Layer 5 of a small transformer language model trained on English Wikipedia (8 layers, counted from 0, width 128).
A neuron's activation on a vector x is SiLU(gate . x) times (in . x), where the dot is the dot product.

Input weights of the MLP neurons that the questions are about. A number n stands for n times 0.0028.
n38 gate: 13 3 12 -25 -22 13 22 -26 1 -4 7 12 -4 -35 19 7 31 -3 18 -9 -15 -19 12 -10 -1 -8 -16 -7 -21 -23 26 6 14 -7 19 -2 7 7 -7 20 -1 22 36 0 -34 21 9 39 21 36 31 -26 21 30 1 -15 16 19 20 50 -10 -24 -19 13 9 -33 -42 12 30 -20 1 -6 -7 -9 60 32 7 31 11 36 -9 -50 49 -33 -20 6 -1 24 -16 -23 -39 -16 14 -1 -29 -18 -10 -9 3 16 -25 -35 -19 -9 31 18 7 -16 28 -30 31 15 16 -14 -1 42 16 11 -3 24 -29 -40 -15 -31 -20 5 3 17
n47 gate: -14 7 -28 11 91 19 -2 -5 -61 52 -22 18 5 -26 10 -30 12 -6 23 12 13 -12 16 -16 -34 -40 11 5 14 47 10 17 28 -18 29 6 3 -9 -29 35 4 -29 -28 4 -9 -10 14 -19 3 -13 -12 -10 25 -20 3 -5 -5 -37 4 -15 0 -3 -16 14 45 -16 -17 0 -11 14 64 8 -7 3 -21 9 37 -13 12 34 7 2 -3 24 17 2 -20 -13 -12 -39 13 -34 -11 -22 23 14 10 3 16 2 -4 -15 -42 -41 -2 24 5 14 -9 -11 38 -4 40 23 -8 -24 -1 4 18 5 -35 -22 28 1 20 8 1 10
n159 gate: 17 10 47 -31 -10 21 -14 25 15 4 -9 1 1 -49 18 -14 6 -10 1 -20 17 -15 26 23 -18 -11 7 26 0 -1 -4 4 -25 10 33 16 45 -12 -24 42 -17 4 -4 14 -17 17 45 -16 21 -40 59 19 10 15 -14 -25 17 -28 20 6 -20 19 -12 34 37 -23 30 -12 -7 1 -27 -18 -14 -34 -1 28 10 -28 12 1 -22 -12 26 26 18 -22 14 17 -16 -5 52 31 -9 17 -8 -8 -15 4 8 44 9 12 -18 57 -5 -45 6 -45 48 23 4 -26 0 -8 -7 -12 -1 20 -4 15 6 35 48 22 -8 -10 34 25
n163 gate: -16 10 -39 10 10 16 -3 17 1 30 3 -1 1 -9 60 -25 -1 4 -8 -8 -16 -73 -4 13 -46 -10 -6 -23 3 -4 17 -35 -33 15 -4 -8 49 11 21 -3 6 -44 1 22 17 40 -4 -11 -12 9 -29 1 6 20 16 -37 -48 22 -13 -21 13 -38 -20 17 8 -6 -12 -19 -12 -18 -1 10 -51 27 12 13 15 29 -26 3 -8 44 21 -15 -21 17 44 36 47 6 -21 -14 14 -30 32 -10 -4 9 10 32 -8 -31 -25 -5 -6 -15 39 5 -37 -50 26 -1 -3 -27 -11 -4 -14 -5 -9 15 3 -28 -15 -31 -12 -44 -20 -14
n247 gate: 8 -36 -3 4 -17 -18 6 -41 -16 -31 -13 7 43 -14 22 11 -42 -9 24 1 -21 -41 -43 2 -27 7 -25 20 31 -9 -46 28 -13 29 80 1 16 -18 34 -2 45 -25 46 8 -27 42 -17 -21 -20 20 -11 24 14 -9 -8 -2 -28 31 -8 -37 -42 17 -11 -19 19 26 22 -22 -44 25 12 5 -94 -40 3 -37 23 15 -19 1 -40 -17 -5 -17 -14 -18 11 1 12 44 -19 21 8 4 -2 -24 -18 7 2 26 5 28 -39 13 -29 18 28 -32 -5 -16 -20 -34 32 15 21 1 18 -11 -19 -2 6 -3 -17 36 8 26 -12 13
n290 gate: 3 -21 12 -10 14 9 1 -5 -15 -33 -20 7 44 12 -24 38 23 3 -33 -41 -37 -20 -62 5 -57 23 21 25 -4 17 70 20 -10 -2 30 -3 9 -5 -12 37 15 18 8 7 -13 -1 3 8 1 -15 23 -13 -23 -44 -18 -39 -47 -62 44 -24 31 7 -7 14 29 -1 36 -21 -52 -2 7 -1 20 28 1 -24 -7 25 15 41 -35 41 -36 1 -29 1 2 -27 1 -1 16 -24 -12 4 8 23 -18 -6 -28 38 -3 -5 -46 -23 19 24 -39 13 54 31 16 -28 7 -11 8 -27 6 5 -49 16 29 -11 27 -30 21 -22 -23 -2
n291 gate: -20 -25 -19 -15 44 19 -28 14 36 7 12 -15 17 28 -27 0 15 -27 -3 -23 24 -8 -5 -26 1 8 8 38 10 21 -38 12 1 7 -4 -41 -18 -14 -24 27 -24 31 0 -6 -3 8 52 -35 -25 23 18 12 -5 33 -17 -14 -16 -3 -31 -25 32 -12 41 1 -24 -26 -26 -23 34 -5 -17 8 19 -3 10 5 7 0 -13 10 -4 21 13 -25 26 -16 30 33 -15 -1 -30 44 20 -9 -8 -9 11 15 -14 -16 -58 -10 56 9 19 8 -12 -18 -22 1 -8 -1 -32 17 -16 -14 18 -36 45 32 11 -5 -7 -17 -18 13 15 13
n304 gate: 18 4 -4 9 4 23 13 -15 27 -12 -17 -27 43 18 -70 -27 24 20 14 4 -6 1 17 -17 -34 -46 -10 -5 22 19 -10 0 34 59 7 21 26 21 32 -12 -27 17 23 21 41 8 -58 15 12 -7 7 -13 -36 -3 -23 4 21 -28 22 -23 -63 -4 -45 -1 9 8 23 6 31 -3 7 0 -13 7 -14 9 -54 -58 -33 22 10 4 -35 -16 7 -30 26 -34 -44 -8 9 11 25 -3 10 -12 -2 -6 12 -8 18 -19 46 -7 -19 9 -24 7 4 -15 17 -10 51 23 -29 -3 -21 -27 -7 -4 -29 -9 -1 23 7 -67 -23 16
n313 gate: 3 -2 -28 2 9 -26 17 -3 31 23 -10 47 47 28 -7 -28 -45 -18 16 -28 24 18 -14 -20 29 -11 30 13 -40 11 9 20 -5 16 21 -2 -11 -4 27 18 16 -32 -2 0 -14 1 12 -47 17 -16 -17 -31 -36 -23 41 -43 -27 -43 5 27 9 -32 16 -35 -23 17 25 29 19 2 -8 -48 17 -32 -42 -55 35 -7 -23 2 -26 -10 9 -55 -24 20 -3 -13 45 18 -32 22 -15 0 -2 6 -12 58 8 -2 -8 -5 36 12 -8 -9 19 -22 19 24 7 -9 -42 39 2 -14 66 7 29 -50 39 44 -58 20 -18 -36 -26 -15
n38 in: 20 30 -7 48 -26 -4 -14 1 4 39 12 19 -59 3 -8 -5 52 -21 -18 -19 46 -15 17 -33 -10 18 22 17 31 16 -6 -10 -8 7 23 16 10 -34 -4 -23 -6 -18 -6 13 1 -48 21 -43 21 -34 1 0 29 -11 2 -8 -5 -4 14 6 -10 -6 40 17 4 8 23 14 14 39 -29 -21 -9 -3 20 11 6 28 4 -27 -3 -24 -2 -6 9 18 9 -1 -6 23 -4 35 12 -10 18 -18 -27 -3 60 -9 27 9 -16 -1 24 11 34 -11 5 -22 -25 9 19 23 -32 13 -18 13 -4 -28 -3 -8 -19 -12 28 1 10 1
n47 in: 27 1 25 26 -26 18 -6 21 4 0 9 8 -7 5 -11 -17 8 -22 -33 -17 -26 -27 -31 -8 8 -36 30 -2 -21 -4 -19 -15 2 -50 5 22 21 -9 -1 -10 23 -1 41 -11 -18 -56 10 3 -8 -14 -24 40 24 8 25 33 38 -23 -26 24 -22 14 19 3 2 28 14 25 -22 16 -1 -6 19 -3 4 -15 42 13 30 12 21 -14 -22 -20 19 -44 -21 -1 -6 -2 38 -11 42 -37 -10 -7 1 -22 -18 34 5 13 15 8 6 -32 -41 8 -16 16 45 -6 -21 -23 19 2 -19 -4 -3 -12 -31 11 -11 -9 -4 -19 1 3
n159 in: -16 0 -11 -11 8 -16 -43 3 4 9 3 10 -15 -23 -7 11 -18 7 16 -26 -49 21 -1 -7 37 18 -3 22 -22 -26 3 -6 16 25 5 -13 -24 -11 13 -15 -4 8 7 -41 -50 41 -6 -4 12 -19 3 25 -10 -7 -45 -5 -20 13 16 -28 -27 40 -5 -8 -35 -19 -34 24 13 0 16 24 31 4 -23 -22 -11 6 29 -1 -13 -2 -3 -39 -29 14 7 9 6 36 -23 10 34 9 -15 8 28 -15 6 -8 5 -10 1 -28 -8 6 19 11 28 18 -1 17 13 -2 -12 24 -2 11 15 -7 61 21 -1 15 32 16 8 9
n163 in: -3 15 -15 26 -2 19 2 -2 12 -23 5 27 -15 5 -24 -21 3 7 -24 21 5 21 -22 13 17 -5 -1 -17 6 -17 -16 16 -2 -22 2 -43 1 -13 -9 2 13 7 24 -40 38 -17 47 6 28 -18 15 13 -15 -20 31 -17 -4 -2 -3 27 9 -4 20 -25 -14 4 -35 -17 -40 -24 19 49 -20 -6 14 -8 -11 6 0 5 -18 -19 -8 9 -25 -21 8 15 -13 14 15 0 11 27 56 19 -16 -2 45 25 15 -17 -9 35 -3 41 -2 18 20 14 1 17 -20 -1 7 -12 20 -14 -6 48 23 33 8 -19 14 10 -37 17
n247 in: -1 -41 33 44 -42 28 -45 30 -31 -28 -1 2 34 -9 0 1 7 -7 78 1 9 -16 17 1 -34 2 39 3 33 15 -9 -21 24 -6 -29 -4 -25 1 -15 -4 -12 -19 19 -10 9 10 -42 32 -17 21 12 18 4 -5 10 27 -25 -26 12 -7 37 -16 34 -1 8 -27 -22 -10 3 -7 31 41 6 18 -4 -5 7 -16 4 -37 -3 -35 -4 25 -14 -3 -31 7 -17 18 10 25 -6 3 -10 37 -14 0 -50 41 31 11 -3 26 -52 -12 25 -22 -26 15 31 5 24 -26 -25 1 23 15 -27 -12 4 35 -66 -54 5 -21 5 -14
n290 in: 16 2 6 -5 16 11 11 28 -60 6 -19 -6 4 -1 10 -31 21 41 22 35 9 -10 42 -47 -10 -8 21 44 -10 11 20 12 -1 -5 -6 6 -1 -1 29 -26 7 -30 13 -2 -43 -8 7 4 -16 3 3 20 14 -3 15 -37 13 1 -24 -13 -8 -15 45 34 -15 1 -13 -19 -25 13 19 -18 -8 -24 -1 -18 24 10 -6 -19 22 -18 16 -5 -8 11 -7 53 2 -5 31 -11 -16 7 45 -8 8 10 -27 30 28 -35 -3 27 -20 -37 -10 5 14 -38 21 8 -1 12 -82 22 -22 -33 -30 12 -14 -10 40 -37 -27 10 44 -7
n291 in: -32 11 4 -5 -11 21 16 15 32 -38 -3 -5 -9 6 -8 3 12 2 16 30 -10 -5 20 4 -9 -25 16 12 -34 -12 5 13 32 -7 -42 -18 -6 14 -14 -27 -1 18 -43 1 -18 15 -4 12 -31 9 24 22 18 11 25 -31 -32 2 -3 -23 23 5 5 -18 -31 22 10 -7 -1 8 -24 -38 18 19 7 -34 20 -19 -2 37 21 -1 30 47 -8 -2 24 -25 -21 13 -2 -14 -7 4 36 -29 14 -9 -15 28 -3 13 -1 -6 -4 -14 -12 16 10 -1 -13 4 -8 -30 14 31 -2 20 3 -9 -9 9 -33 -32 -4 -9 20 -18
n304 in: 15 27 -14 -21 2 0 2 13 -31 9 4 -39 59 -1 -25 38 -28 3 4 23 -15 -17 -12 -7 25 -1 44 24 32 24 14 26 -6 31 28 26 3 20 -8 11 15 12 11 -1 11 -5 4 -9 -35 -16 29 4 -9 -23 0 26 -4 -15 5 -10 -26 5 -30 16 16 14 -28 52 -1 31 -19 47 -9 -5 16 36 31 31 -10 30 -27 -10 -11 18 -20 -32 -5 36 -12 -45 -23 48 -10 18 -8 11 -12 -8 15 -3 10 -15 -5 -22 -6 -27 18 8 -33 -25 45 5 34 -7 0 -29 -21 -4 10 -23 -2 22 -32 33 -7 -20 -18 -1
n313 in: 12 -16 -13 -13 -14 6 20 9 35 42 -14 30 30 63 13 -61 -6 35 1 -11 52 -3 7 19 1 43 50 27 3 10 -9 40 -26 22 3 -14 -20 28 25 16 -16 -16 -13 -5 21 8 -3 -29 35 21 41 -4 -21 -19 10 3 -25 -17 2 27 -1 -32 10 -15 -33 24 27 53 8 27 10 -8 12 22 6 12 45 -20 13 17 -5 -10 -34 -12 -39 -4 0 -21 17 -2 -29 8 30 -12 27 -7 43 -29 -15 4 11 21 -4 1 9 -10 27 -9 -12 4 -4 10 -18 16 -26 1 -4 -6 28 -15 -12 -23 -17 -1 -36 -44 -9 -22

Each question shows a token from some text and the vector x that enters the MLP there. A number n stands for n times 0.078.

"or": -9 -3 -24 -45 27 10 -6 17 -22 -2 0 -23 -8 -39 26 9 -39 -26 -54 -12 -1 -13 -19 0 20 -20 -24 -15 -8 -2 -35 38 -7 3 -33 -34 12 -11 -19 -26 -12 -9 34 28 -4 -33 29 25 5 -36 -18 -14 -19 -13 11 -16 15 -25 2 -4 17 4 -20 19 5 -2 -9 -8 23 2 27 8 -3 1 9 -15 -32 14 -35 -11 -15 1 9 -21 -13 1 35 26 -8 11 -15 -11 -19 -17 -7 3 13 -16 29 9 -12 19 -20 -20 28 -9 15 8 5 6 12 -16 11 14 1 14 2 21 -18 22 -29 28 3 4 -32 8 20 35
The neuron with the highest activation: n163

"ast": -2 10 18 -17 -40 -25 -16 21 -40 18 -11 3 -20 -5 -15 7 7 -29 -37 18 2 -21 -32 14 21 -23 21 -44 -2 -29 3 6 19 13 8 -16 -29 2 0 7 -12 -11 48 16 -24 -19 -26 -8 19 -12 30 -1 -23 -34 -13 1 -30 -17 23 7 3 -4 18 27 -9 8 -6 24 39 5 27 13 23 10 -34 -11 5 1 -21 16 7 -3 -17 24 -30 -2 26 29 -16 2 23 -21 5 -9 0 -6 -26 2 -5 -12 17 -14 22 29 41 5 -2 8 -19 -25 13 -7 21 12 -17 48 6 16 1 -23 -8 -10 14 -13 4 -11 -20 22
Which two neurons fire most, strongest first? n304, n38

"ated": 27 -29 25 5 22 7 -25 -2 -22 35 -10 -18 -25 -22 14 4 33 6 -1 43 8 -14 6 23 3 24 -24 2 9 2 -10 -14 3 -2 -38 5 9 -8 -6 9 -5 12 -12 20 13 -31 12 -8 25 11 -2 38 -10 -14 -8 2 -1 -8 -6 17 -20 44 -25 16 13 -2 -29 -10 58 13 -27 20 22 1 4 -16 -17 22 -44 -18 1 18 1 -13 -13 29 25 35 -8 -6 -4 -16 8 -8 1 10 -11 14 -4 -19 25 1 8 -20 0 35 6 25 0 -10 6 8 33 -5 -13 44 23 26 -21 18 -18 21 2 1 16 6 -19 45
Which neuron fires most, and how strongly? n38, at about 1.2

"em": 6 11 -11 -37 21 -5 -49 1 2 -5 -25 -44 0 -14 5 5 15 -19 11 1 -4 -14 -1 10 54 -5 -15 -26 -15 26 5 5 -20 -22 21 13 -11 13 -11 -10 -1 27 38 10 -28 -2 3 19 22 11 -13 -1 18 -20 4 11 -20 -2 6 21 -16 40 -13 11 -22 -6 -2 1 9 -2 -43 -13 -12 38 10 -5 -22 24 -18 6 11 29 10 2 -21 -1 -36 6 36 7 20 25 -33 6 -14 -18 13 -17 12 13 3 12 -20 -2 -41 -17 0 -22 8 -1 -5 4 -22 -14 -47 -13 39 -6 -5 1 1 5 -1 27 2 16 37 5
The neuron with the highest activation: n159

"18": -13 -1 8 -18 -3 40 -4 46 9 12 -27 -8 -34 -1 -2 30 8 26 9 4 -20 35 -18 11 -1 -16 -25 -14 2 -4 -20 45 -25 8 -7 -10 1 11 -14 5 37 16 15 0 6 -11 -17 -12 30 -7 7 16 1 -24 -25 -8 5 -6 30 -23 -37 2 1 15 -14 -5 -1 19 11 -3 -44 21 -1 22 -7 25 -17 5 7 13 25 -32 -37 23 8 28 -4 23 2 -2 -9 -11 -36 13 -40 20 7 21 21 -18 20 13 -37 0 -17 -15 20 -15 -20 1 1 -1 2 -5 -26 34 -3 -18 -47 29 8 -10 16 -23 -30 -7 2 30
The neuron with the highest activation: n159

" $": -9 -12 -31 -8 46 18 18 -5 14 13 37 -5 -14 24 2 10 12 23 -30 27 17 0 -3 -9 13 -17 -2 -7 -2 -46 4 -24 18 10 -19 -8 -6 25 21 -34 -1 15 1 -20 -22 -24 5 0 3 -43 -4 51 -1 15 4 -4 3 0 6 22 -2 -4 3 -9 -19 -6 -9 36 -27 36 -22 15 9 -2 17 -19 -22 25 17 -13 -22 1 45 12 -27 25 -1 30 -16 6 -30 -28 -26 10 -10 -10 -12 18 2 18 7 7 2 19 -9 -31 -29 20 -12 -27 28 8 -1 5 -22 1 5 1 -9 0 -11 12 31 17 -2 52 11 27
The neuron with the highest activation: n247

" |": 22 3 12 10 14 15 -27 0 -6 22 -9 -1 16 31 20 19 -15 18 -4 36 7 -14 20 43 48 -4 28 6 -13 1 -2 -25 -7 -22 2 14 27 15 -6 -11 20 19 4 -17 -13 15 -7 24 19 10 -5 5 4 -8 -26 2 -1 21 -3 -15 -19 -16 33 18 1 -13 1 25 33 -16 -15 1 -13 -7 -4 -40 -18 55 -24 -20 0 1 1 -13 -4 -4 10 -21 33 11 8 -31 -3 10 -16 -1 9 32 0 -20 8 -20 -7 14 21 19 23 39 -36 16 34 20 -10 -2 14 -15 -3 11 -2 0 -16 -7 26 16 5 14 16 18
Which three neurons fire most, strongest first? n291, n247, n313

"30": -14 21 24 -23 4 40 -5 9 3 0 -16 -29 -38 -11 -19 23 20 29 24 17 -19 23 -16 -6 12 21 -29 -3 -5 -2 5 20 -42 5 -22 -37 14 13 -17 -16 14 -6 14 13 -21 -11 -19 -8 32 5 2 13 2 -3 -30 5 -9 10 -1 -4 -28 31 -4 5 -11 -4 24 6 14 -8 -42 17 2 15 6 36 -8 24 39 21 32 -15 -19 -2 13 42 -1 4 12 25 17 26 -31 12 -34 34 3 23 12 -15 33 -3 -32 10 0 -26 -1 -4 -6 -9 2 -8 5 17 -21 30 9 -18 -14 15 -6 -11 23 -12 -22 -9 3 29
The neuron with the highest activation: n159

" g": 11 -1 -13 6 -4 -7 -18 -9 5 -24 11 -32 -8 -29 -15 21 -45 13 -24 4 -1 -21 33 9 34 -32 -10 -6 -23 -5 -15 -15 8 -4 -7 -10 -1 -13 -25 20 22 -1 -7 -25 -2 -7 -38 11 1 -14 -25 21 -1 -11 30 -33 -37 31 0 6 8 -11 10 24 -9 -12 27 -7 -20 11 -59 -11 -27 10 -12 17 16 -3 -4 -23 34 15 -20 14 20 -11 -2 5 17 2 -13 -30 -75 10 -4 17 19 -11 -7 -11 -18 -4 6 6 2 -23 -23 -18 10 7 -27 -4 14 -22 -36 23 -16 -11 -38 15 -6 -3 26 -4 17 1 27 18
Which two neurons fire most, strongest first? n313, n304

" ": -13 29 -11 -27 -9 5 -9 1 4 22 35 -15 -16 23 1 3 -10 5 -45 8 -23 -9 19 -3 18 -33 -18 -4 12 -20 4 -29 -23 10 -8 -22 -9 15 -11 -9 -7 26 -6 -13 -16 -11 -28 -7 -16 -8 -9 25 13 -1 -1 12 8 13 5 -17 -11 8 -21 33 -5 -37 19 27 6 1 -38 32 -12 22 42 -11 3 4 -12 -11 -38 -10 -10 -3 0 19 -3 10 -26 0 3 -2 -42 0 13 34 -14 20 -5 -23 2 7 27 29 -9 -22 -62 33 -21 -25 27 0 24 19 -8 6 -9 -15 -20 22 2 -7 53 17 15 16 -11 12
The neuron with the highest activation: n304

" may": -22 10 12 -17 -8 -29 -22 14 6 -42 9 -52 -26 6 22 -12 -11 3 6 20 -31 8 -14 12 -6 6 -31 2 -9 -8 -5 2 1 -6 -35 7 34 -12 -15 -12 6 -12 -13 14 -20 -49 -20 16 -22 -2 10 -14 5 21 -8 -14 -62 5 -19 9 12 15 -21 -2 -13 -11 22 -4 4 40 -5 -3 22 -27 -10 12 -17 7 2 -21 26 -21 32 21 -14 12 -3 21 -12 -12 21 22 -12 31 13 9 60 -14 -7 -23 5 0 -11 2 -9 -19 5 -3 14 -6 -16 2 -20 7 4 -38 4 30 -14 10 -21 7 -6 11 -9 20 -7 59
The neuron with the highest activation: n313

"43": -12 6 37 4 20 46 -34 16 -12 39 -7 4 -22 -29 12 30 9 8 17 6 -22 3 -20 17 30 29 14 -4 -26 -52 -15 6 -36 -27 -10 14 22 12 6 6 16 11 -16 6 -19 21 -1 8 22 36 3 -11 3 7 -30 -7 21 -4 17 10 -4 -5 20 6 8 27 24 18 0 -5 12 -12 4 12 -14 -5 -25 26 -3 11 -2 4 -35 43 -4 -13 35 2 17 -16 -8 -15 -12 15 -7 9 5 7 -19 -31 10 -8 -2 38 9 7 7 14 -49 12 -22 3 13 -10 -18 -14 8 21 -11 -18 -12 3 10 -23 -13 34 -17 22
Which two neurons fire most, strongest first? n304, n313

")": 1 11 6 -1 -3 -14 -15 21 -3 -18 -5 -18 -25 33 -3 10 9 -9 22 9 -13 10 30 13 1 37 5 5 -2 -33 4 8 19 -32 -33 11 0 22 -8 -31 -8 5 5 -24 -9 -2 -10 -30 9 6 -15 0 -3 -25 -4 -7 4 18 -1 -23 1 -6 20 -18 16 -4 16 21 52 27 -54 6 -4 2 -2 -4 6 33 28 -19 13 -1 17 -8 -13 -1 21 -16 14 9 19 -12 -47 -16 -27 29 23 -1 -7 -27 20 11 38 -22 -16 -15 4 6 -17 -13 26 -5 -25 4 -10 32 -29 13 -22 -3 -41 -8 31 52 11 1 -22 32
Which two neurons fire most, strongest first? n163, n247

" E": -10 -7 13 -40 26 10 1 27 0 15 18 -5 -6 -3 20 -7 8 -45 7 -15 -9 -5 18 47 41 14 9 -30 -18 -17 2 13 5 16 -17 -7 -27 -39 12 -17 14 -16 -11 8 -15 6 10 -1 1 -12 1 51 -24 -16 -23 -5 -40 -12 4 21 8 -11 36 -36 -19 -9 0 29 6 18 -26 -22 17 -9 8 -25 -7 4 -5 -6 -11 -11 45 -14 3 13 -16 13 20 19 -1 8 -41 -14 -15 12 -1 -4 -39 -4 4 28 49 9 0 12 -4 4 -3 5 -13 3 11 -14 -10 36 7 -14 2 -49 6 7 2 -30 -11 19 -33 36
Which two neurons fire most, strongest first? n313, n291

"y": -11 1 31 -12 -17 10 15 12 -7 -12 32 -18 1 -4 18 -20 29 -37 11 7 0 -17 5 33 9 -38 15 -23 4 -36 17 11 6 -21 33 -3 11 -6 -11 -19 -5 -15 -3 3 -30 -1 -26 6 -32 -2 -38 -12 12 -10 29 10 2 12 7 34 -12 -14 19 -12 -13 -15 5 16 5 15 17 -33 -30 22 21 -5 -45 28 4 -36 -29 2 20 -5 38 -22 39 21 -6 7 43 -19 14 10 15 -6 -22 5 -15 -1 -7 -15 -9 33 5 15 -35 -8 -4 -1 6 19 16 6 -44 15 2 -4 -23 3 -19 13 21 -13 -6 32 2 28
Which neuron fires most, and how strongly? n38, at about 1.3

" final": -18 -25 17 -25 6 -6 -34 29 -23 -31 -24 -9 2 -32 19 18 -8 -2 0 13 -38 22 -5 7 2 3 -17 -12 -20 3 -29 24 6 3 -11 -23 -7 16 -28 47 12 -3 0 -2 -21 -1 11 -12 1 -21 16 14 -8 13 12 -44 -9 10 6 17 36 27 -24 14 3 0 -4 -14 0 1 -12 32 -34 11 -10 11 20 22 -11 -25 -8 -22 20 6 -19 6 32 17 -14 -31 40 -14 -25 21 -37 -3 20 24 6 10 -3 -2 17 25 0 10 -3 15 20 32 -16 45 -24 -21 20 5 4 11 -17 35 -20 1 -2 24 28 10 20 37
The neuron with the highest activation: n159

"2": 3 0 11 6 2 39 -19 8 5 10 1 -9 -18 -2 32 30 21 -11 -6 -3 -17 28 -17 25 0 -12 23 -1 -20 2 -40 15 -5 -16 -11 -2 0 12 -6 11 -5 9 -2 9 2 14 -18 -24 28 -17 -12 33 4 -6 9 -16 13 -36 31 6 -23 5 -14 4 -34 -11 -6 14 8 4 -7 9 -25 39 43 13 -39 21 12 10 -17 -9 11 21 27 -4 16 10 -22 -21 6 -10 -37 12 -2 14 12 -10 20 -18 0 36 -1 32 -9 -5 5 5 -20 -31 -34 -7 7 -20 -31 -19 -9 -3 -59 -3 -2 25 6 0 2 47 -33 9
Which neuron fires most, and how strongly? n313, at about 0.18

" on": -16 -22 -4 3 12 -4 -13 -15 -13 -21 18 -11 -15 11 2 11 9 2 2 27 -3 0 -22 2 21 -8 -20 4 11 -10 13 16 3 1 -6 -15 16 -28 -37 -36 -1 14 -7 15 -7 10 -19 -6 29 -9 17 -14 19 3 26 -26 -53 -24 2 22 1 4 -29 -10 15 -11 9 -19 18 9 -14 23 -54 11 1 19 1 46 0 -42 -5 -6 17 -11 -26 -15 4 40 -25 -5 37 -28 19 46 6 -2 17 -8 -13 -36 -16 -19 -20 -30 23 -16 -17 16 -39 -6 26 9 -3 9 18 -2 10 8 -30 9 5 10 15 -4 23 9 -8 23
The neuron with the highest activation: n163

"202": -5 -15 31 -13 -10 22 29 20 -2 3 18 9 2 -8 -19 15 -5 6 6 1 -34 0 -44 4 10 -1 24 -21 -35 -10 6 3 -37 1 -25 9 9 16 -34 0 -7 22 -14 2 -17 -8 -7 -23 16 8 -16 29 3 5 12 13 -19 4 1 9 0 28 -4 2 -27 -1 -41 19 -30 -7 5 22 3 16 -3 -28 8 19 -13 21 15 -17 -35 23 -75 10 -4 0 3 8 8 -20 9 -5 -43 9 -17 -16 -29 -39 55 -8 10 -10 -10 -2 15 25 -17 -7 23 11 3 -20 -4 -2 19 6 -29 16 -38 -3 17 -11 -5 2 -38 5
The neuron with the highest activation: n163

",": -14 32 -1 24 21 16 -4 -21 -1 10 -11 -5 -14 21 26 -11 10 14 -19 27 1 24 -16 9 9 -18 -22 -9 3 27 -11 9 1 -15 -6 2 11 -14 -10 -37 19 -3 -16 -10 5 0 -4 -8 35 -7 -31 32 -1 -5 -29 6 -4 -23 -1 -13 -18 20 -13 9 -11 -15 21 25 10 7 -31 -4 -9 6 10 -23 -36 -22 10 -25 -2 -19 31 16 -6 43 -6 15 40 -21 -7 -34 -39 -18 -31 3 -31 -8 25 3 -11 27 -24 -49 -2 -26 -10 -11 -45 -10 10 4 -32 -11 -30 18 -4 -4 -37 21 -11 7 29 -3 -4 -2 1 15
Which three neurons fire most, strongest first? n247, n313, n304

" o": -18 -13 -2 12 4 12 7 -12 14 -24 12 -41 -7 -25 32 -5 -5 -9 -16 46 30 5 44 57 15 -30 -22 -18 -14 -22 26 40 -17 15 25 -6 22 -23 -14 24 57 2 9 18 13 -5 -4 -17 1 18 -25 18 -18 -6 12 0 -21 2 7 12 0 -1 -37 -7 -14 5 15 -23 -26 10 -28 -21 -50 0 -2 -11 8 19 -15 -22 43 16 13 0 -15 -12 6 2 -8 -17 -6 -26 -30 9 4 -7 15 -1 -1 -11 15 1 -12 -2 14 4 -10 -11 -20 18 2 -11 29 -15 -15 -1 15 -15 -15 16 5 -17 25 -23 14 -4 -25 35
The neuron with the highest activation: n163

"ough": -35 18 -10 -36 0 19 -4 33 -5 -19 22 4 8 22 -7 32 21 -20 2 -21 -22 7 16 -3 -3 14 39 20 -18 -25 -11 25 25 36 14 -13 -15 25 13 18 -4 6 1 29 -16 7 -15 22 10 -3 -26 -20 -45 -6 4 -27 -1 -23 -13 16 -20 -17 30 16 -6 0 -10 38 12 33 15 -7 27 -37 -3 0 -29 35 15 -5 -6 -9 10 7 -16 9 0 42 12 -3 -9 5 -26 6 -15 -8 -6 32 -1 -11 20 -23 -8 -26 9 0 -2 -20 8 -9 -25 -9 -9 3 -21 21 -15 -17 -17 -6 16 34 23 12 56 9 7 26
Which neuron fires most, and how strongly? n290, at about 1.5

"ion": 8 4 14 -28 -14 5 -8 12 -16 16 -18 -6 4 2 -23 20 11 5 1 4 -21 -5 -11 14 13 -1 -4 11 -9 -6 -5 18 21 -23 4 -16 -22 -22 -12 6 -20 17 11 3 -10 -34 19 -16 -8 -34 -8 9 -12 0 20 -9 -2 3 -11 1 6 24 -64 9 6 -11 4 14 61 25 -21 24 9 10 -25 8 34 51 12 -20 -7 -11 -9 1 23 23 1 -11 8 -4 7 15 -35 32 -10 29 27 -23 13 14 8 17 -16 24 12 -6 -8 0 23 2 18 1 -28 0 -3 12 -6 7 -31 52 -8 -3 21 23 3 54 -5 21
Which neuron fires most, and how strongly? n159, at about 1.8

" general": -21 6 1 -45 12 15 -47 59 -11 -22 -8 -37 -16 -13 3 17 2 -15 -17 -2 -43 31 25 -12 7 1 -29 33 14 17 -8 5 22 -3 17 -8 -4 -2 -3 5 6 -7 43 -1 -17 5 32 15 3 -23 -5 17 2 -4 -1 -17 -7 32 3 23 7 -17 -19 23 5 -6 -12 24 -14 38 -2 7 -19 -16 -7 -2 -14 26 -21 -49 -17 0 8 -22 14 18 -12 5 15 27 21 6 -32 23 -29 -4 29 -22 -18 -9 -26 4 -22 -20 9 25 -25 32 17 -2 -13 22 0 -15 2 1 18 25 -26 22 0 12 -6 6 25 3 7 18
Which three neurons fire most, strongest first? n159, n313, n290

"ask": -3 -16 10 -15 0 57 -2 -2 6 -21 10 -18 -3 13 9 31 -17 7 -20 5 -4 -13 -22 -2 -16 -6 -20 7 -24 6 -29 6 10 6 18 3 2 -29 -15 6 -3 -18 1 4 26 9 16 30 21 -39 4 -28 4 6 -20 -35 -20 28 9 -4 3 29 -22 9 -7 -1 10 -16 -16 30 31 20 -33 -7 16 7 -3 42 2 4 4 13 0 14 6 35 2 36 -26 29 -22 24 -23 5 22 30 -3 -6 -9 -7 -7 -29 39 23 21 -2 24 8 11 3 -3 16 -12 34 -30 6 30 -15 -40 -11 23 -14 21 -12 13 23 32 9
Which two neurons fire most, strongest first? n290, n163

"ison": -7 18 12 -14 3 8 22 10 -2 -20 -10 -16 -12 -10 -26 31 -8 -3 -9 -13 -40 -1 -25 -6 -20 33 -13 11 -4 28 1 -18 0 -5 28 -24 -33 -22 -15 16 20 -11 21 11 -38 15 18 34 -18 -13 -4 -11 -28 -17 6 -15 14 13 -14 2 -1 12 0 12 16 9 28 -15 43 8 -5 1 -3 12 17 -5 5 17 -12 -46 -15 15 -16 5 -25 18 -1 1 7 25 -7 -15 -7 14 27 5 31 29 2 -13 -16 -6 6 15 -7 35 32 -42 12 -6 9 4 36 1 -7 14 50 -13 -30 46 -44 17 13 21 3 27 14 10
Which neuron fires most, and how strongly? n290, at about 1